Layer 3 of a small transformer language model trained on English Wikipedia (8 layers, counted from 0, width 128). Numbers have three digits each and are written without spaces.
A neuron's activation on a vector x is GELU(weights . x), where the dot is the dot product.

Input weights of the MLP neurons that the questions are about. A number n stands for (n - 500) times 0.0012.
n30: 563555471561469645328426412471592422413515615590394367452558669448479407511473375630528389555440480590559443623398452579495537440662516387489332400524536349567401557513447722585325530510454505591457661529583406495360349489442518418327564408537545522561663654556458642453455400500374469453497357470580544473404422446528478513503564538626645397350547493455349564606508509510564620656647
n43: 543743313341500464438390639621530453374545519294503622602583581479628618503509461424623426321526387438506413587634389676497424395768586520524556591523398500503427487515485511465521575466522473542570626642380523399421541494569619357317441655531280515430533481414343522509700476290421500503353524400520601341407540444413473491480532415538508321535457549682532433594613519332558456751515
n94: 424406530289500415583393478552511688589594546410444508374465372523359616541349418409413592478364428433494479373577628497441602452567581394557566469436454383428639590400470439361415565651578461517624430307645328519532412439542565435526644538609575442512691423601456592509716560436597520451455455522604588414536563548513491522462495321445545604443554495459425538615203509707646500465547
n250: 409547396411325544531306598486436439415456503503442552543520144364644668457546580525473506480445553620387399357529570600660520656451497463583366448500423420450526584535434636432409676539466453512339655380518422450511531418424380553579503581448482558516628591738467683602646685457584479563567404509646500452671640441475375580350450387361470580606506401526573463443408636494443454497479
n269: 305435427532414529473646006376442614355431509404497541650584398516380289503481621473560436484725535618509517509443540423497346369621413720500599586591497372551557588547603506472574549414466407353519609476526456756509353410539319419668421490590615570747344526599480416484606458517544578523369570506594597353521555596524490431422367503475545710531395359360535315677412530627575557420520
n275: 572159684419461661728476638564451500590423376459432497594564508661357399601401565466398456420645400464587397508546531415517548492563627484525395467521547569471497467595607492457453743395445445455602383450464709544537273614375524519428565455532508628568338492494463464556443422454560469444602451533626450602584604407557553409414463413459490462450479521641519530486462353337629601537531
n279: 362452591432520706491473481454436494397233616666528508757495631503362488582598571585459436571402569388359447401318488452370497463611397462375586600518506416353494491500601537598365371656446539628387552412605580442404505570599567633492513552398549364560534464480401495463576406620497712423420550517634535506484657371513583407425427570635610645485430386544558472346464509495563559348488
n284: 433449447545652490553512380620680307469415317487651438569598523462522458454488446512376487343521520431469540587432434779537370422434466524654464491814359340588559252759599749307624514491695490519649346576378619429596408349521612513290500497559484632510651428565572414481270600632309445506527453478472608400538486487536452448282528519497426580564546475472403506529475670551587546308441
n321: 583668523322485561361651481492434441406438560696377548551444366604441490419354527418354503419680453483568452489520500393573576344540508558512626551585494520515545674469463508606500462585552488497463545596567443403516604405495481729535503565656494460398232584432446551721521424560526632488549497343601369396609645431570482338468337526273433682491497334433557599362612437438447352503604
n328: 486574465506471574432608258466491491537472445553488463467477535503489503438383418550645480477385617456673579517672533395532500642613511562527566462207577509640491558575443445523444567433683374449468485623494270420567548248489690600323553506424554263647530460452536615563436684491462366410614494578457511449478532634552717588386450596754497512534360440455514431303503552277389448530455
n335: 472465497401618356350543493571519481494086617312614354658331428430500584439395580443529405454246604472397464596388447592621581458506479402679536569397609386365488476253741431439475659585382551581627457367449419372545256513571406535476506344487389337517603615448743423558602526533578600487530494594537542593608548554452568531535494497488598416500612391724560500684621533581478666507385
n345: 513441356511626503651500515335362335572618426567463609539549425409482704492591540411285479500576440428634528479516646508469550444508423528522652532567354469563295459492344503528363468441639516611396572553449521585475513351443528588433563563583377613648486549484580560672387581669492429383487587421360404520404558433555397554610478558511433587593531436518558538533357444518615319444583
n362: 503379293461542438657366386392599615446636553544453308616613489473523533352529547461558684443574473322552678437618533591362497302558571613642667329637467457525595474419388630577532532559624471521509536475293382599656608530375483391437517485662485639371583564461412503515552372594546548338550462567603514561478445383453637585350534503578596370503528386341541392464529565569377353482321
n364: 461413551322382459537547476429516402508468485614481481531626527497455564552460482541522505518384596341673537370606595427458611554452349443538659438532412692491361524439637531390582695575379402629386480464497265508472468615591464593596666572412475396613481438753609401497550582477318511340423551508373497497555534486597417600437532618537543480520394547314615400456585497428476545480514
n376: 559538752568336387298443348598556369564486450361651435314554519495487502293479435462409484541515461492345411568647494425558552485444461487484413577454662549546526600624417538456471573566588503419558550495352468432465575431557546578286533464597632376491530493448376552544472614411400429620470481553484578523312594431663421575393534569495607534404444486552426555603448508508615665603613
n443: 396515477426360597561537490647512457497425526529607597364486396359692382348398393436503422486465595674489530605531530693693671583520405390279410661516541508534425522681375544573515475486741582470600542650494454421517639446562567611380431443530668411366411484371461304503518467303520343500470364494369613462365497529473681330549406526468533405552578475596558489426557598536506424433593
n445: 532327369596492664379595311500500462432714695357609494318638562500506518560503486421577553549471508594491565410512663506462628472453591540461320655361494509389731523558257595451542367503393610593549748506482409514461612644442435446400340561364418629389578433661399633491580488552453669361418432479538525258599492444511624578391601538599572466378483451578506503470477460366410382444635
n472: 446626364397687437490475456557526529421528665276556590524595710510600644398407580522446702506324417631394617478284350247554323447594668415570479500743546510430733565261378488570497414503448628323542541700510409466625519551412484474626354493456476490360427404642408506658578667452694507446509519389490329604561397602512727427606524467448515535309421497586506473326519624509404270586480

Each question shows a token from some text and the vector x that enters the MLP there. A number n stands for (n - 500) times 0.0093.

" poss": 468410453529435370555388568338655516538365439600772480302552608658752508556467521634597245635509311522615489733549545466278393404459561745589561433520486428399298524608655494316509494555677528485280520429585633572583706670468442627474360355578327450471502409578537442357280431509597535536565495299425417561531522580492409536509490537501420483344543573565589593387461280608478548457507
The neuron with the highest activation: n284

" and": 447521316597531391339530766442796531627466570427498525308525519750627563391496608597505403567635411532450468627620644493267562496446530593459536310575523320567475779592585584440462433536629572609371588435628370459520502619664481475585558487372535614407547449464359399487318556436412320325527519595478363406476570666268418580482687379595560493434455534507538590522273447342365489321437
The neuron with the highest activation: n445

"===": 566562379587598416498345693544656462753229495499583475551482350756698494410413480457376239654385476442513527815726422546279363443407350568598566429504482482454478593494597574290473328500683508583510410357588398288397564607529558533477611411555502657619525588520497430589440651396601401478390537388516517513561554501472402563347570524357485342508531477547558650435518477605276481505630
Which neuron fires most, and how strongly? n335, at about 2.5

" L": 465443411507502308403374602484574496609341474467573557285597513638637434508570540547626292560583267494372625742449598264323514392565472606484502428447587437690508699555672598416472538486600357593333462610630491360459539671498565337679577380465421533636578376519456316588371553412663406452474534531512418666620542589377386551409381368496533545633582444652565623444482305344340562382703
Which neuron fires most, and how strongly? n275, at about 1.2

"a": 364533266638476408373343510505569628620481552626406501347614538542663451533526466566416323388608481456418562613577648276317555506398409693543419483562573350593309730441569315564387372484539308642443490476614398436541649603516633481352558399596453590606465373672520542430302522321534377450455626582717336563634500696460352451641462385685393586537461519590576696521464502507386587364552
The two highest activations, in order: n328, n345

"or": 485487470554651413433417600286731527550516500484384383406604458656707516488568496583459094454519434502477601647589669430401622555485429633512417485550600541543458644476644375561394522561641287537606564447684451592391576437461546555489620321537426634488554475590434505327330523379496440479398546578452358521679398681304196566626528315596443580494440470475581741339392506543347539379529
The neuron with the highest activation: n345

" be": 574387352554706317537476516413675488512372533415558508322501560822656492497594420545459252589537440499464542571695614306235742359545550706419500677555607330432446580640678569379461473705531570585215598525582466448474619649498483487514469410609530543532463568521479441392310306377588385418342498488458469611604470558355517627496376535525466529499533420547463601409513453362276488542530
The neuron with the highest activation: n445

" spec": 456296436487510329461443525553536676532450399528590427334554566844613499491562579548597274503546300605522571583638672305257525382779378653538587509500466446358389624571694411410365468521613632575478576611597434589498679732374531588552399452617412516608506593407535324457508382388418393420513579387474456636531400650533352494406456461424501420398485532504474671500346345519327548440673
Which neuron fires most, and how strongly? n275, at about 1.2

"1": 332482354565525257344408747380755539648493540447583429519442632613630516361580493674555247467580455476608503586646498560307523437351498783347517435444415497658461654460543413337413430495689553743609553579589513483492531488558515475516635462436527565556601461479494423401276590319621639407382612356404419569510497595540310549434349350524601497476432537359486669516570419641329572373459
The three highest activations, in order: n284, n364, n345

" at": 514511410505498352270406569549553439601335566456528590454403557701629368373468559536480396473505470417552495684632537562275617361570448741429708468547667477404374745609545455343470425516741551569358569433674378459518545558584348428654615411617506488596594487609195490553263487417491320384576658392527411602545507565437495687545547440725513501485437570439582522408557265424432453361405
The three highest activations, in order: n328, n364, n362

" that": 412491285568539312576519560431663444591585632431482434324478475789616561481509527562573247448564489631526567504525604491221581455428570678525644394658557325359524728550657472392310502542614548587440439292566433544454605721673540389416499476559433541533594435474369396377293531320542358503460517684617346404555495572431433576484523456532517485565451638560407687341541418387316613348632
Which neuron fires most, and how strongly? n94, at about 0.95

"7": 468577302607558301385322579344605598595345598510579578412523520622564526328567431647537352536582503472630609676606616462333517446482566699441486527506476369502341493433587377371271514520713581649511506554702394393546539548508530478589504359333505608557731297372540437467401583229596427420429687568517438612557551613542356488473505443485509695469447570440390760351503394467238612496463
Which neuron fires most, and how strongly? n328, at about 1.5

",": 416487408522594332348486647465816525632478704429522515307550530631618573506586633534586325655561476428587497654676609381347611438419517770565469362508483415526480842431632557425369417549627521499418487427707374386517524584513362419553573364371532626511566421420346497408361416367451350402428509513541281525552571743364399574424605612526518525506514466563521571392407527416437512234470
The neuron with the highest activation: n445

".": 402562307544621461414286595409721632506276510442513446325621455630766567409490552656555261521496510473478448647632482530367420427487430742477510425445431378536491735495576582307437395452817451586449515480685342468422635565490584533502688422509422651492492535516333491367452436293555368461536631457514369481568541682500329495505681418443584522580467511555616659423502444512264552385568
The neuron with the highest activation: n43

"ure": 442606484505565334412417529423791590589488445458438432429504441653583477487591507603521324519466420590384601590399667433268658469463419718376501523506507568475511639515762562447379504483723458727482505370659580458365576697492479484361515359457467613620436487505397435394250421338491282544332551522529468589657403725348195494515601481563445589549539413476651639473510391701453490392502
The two highest activations, in order: n30, n284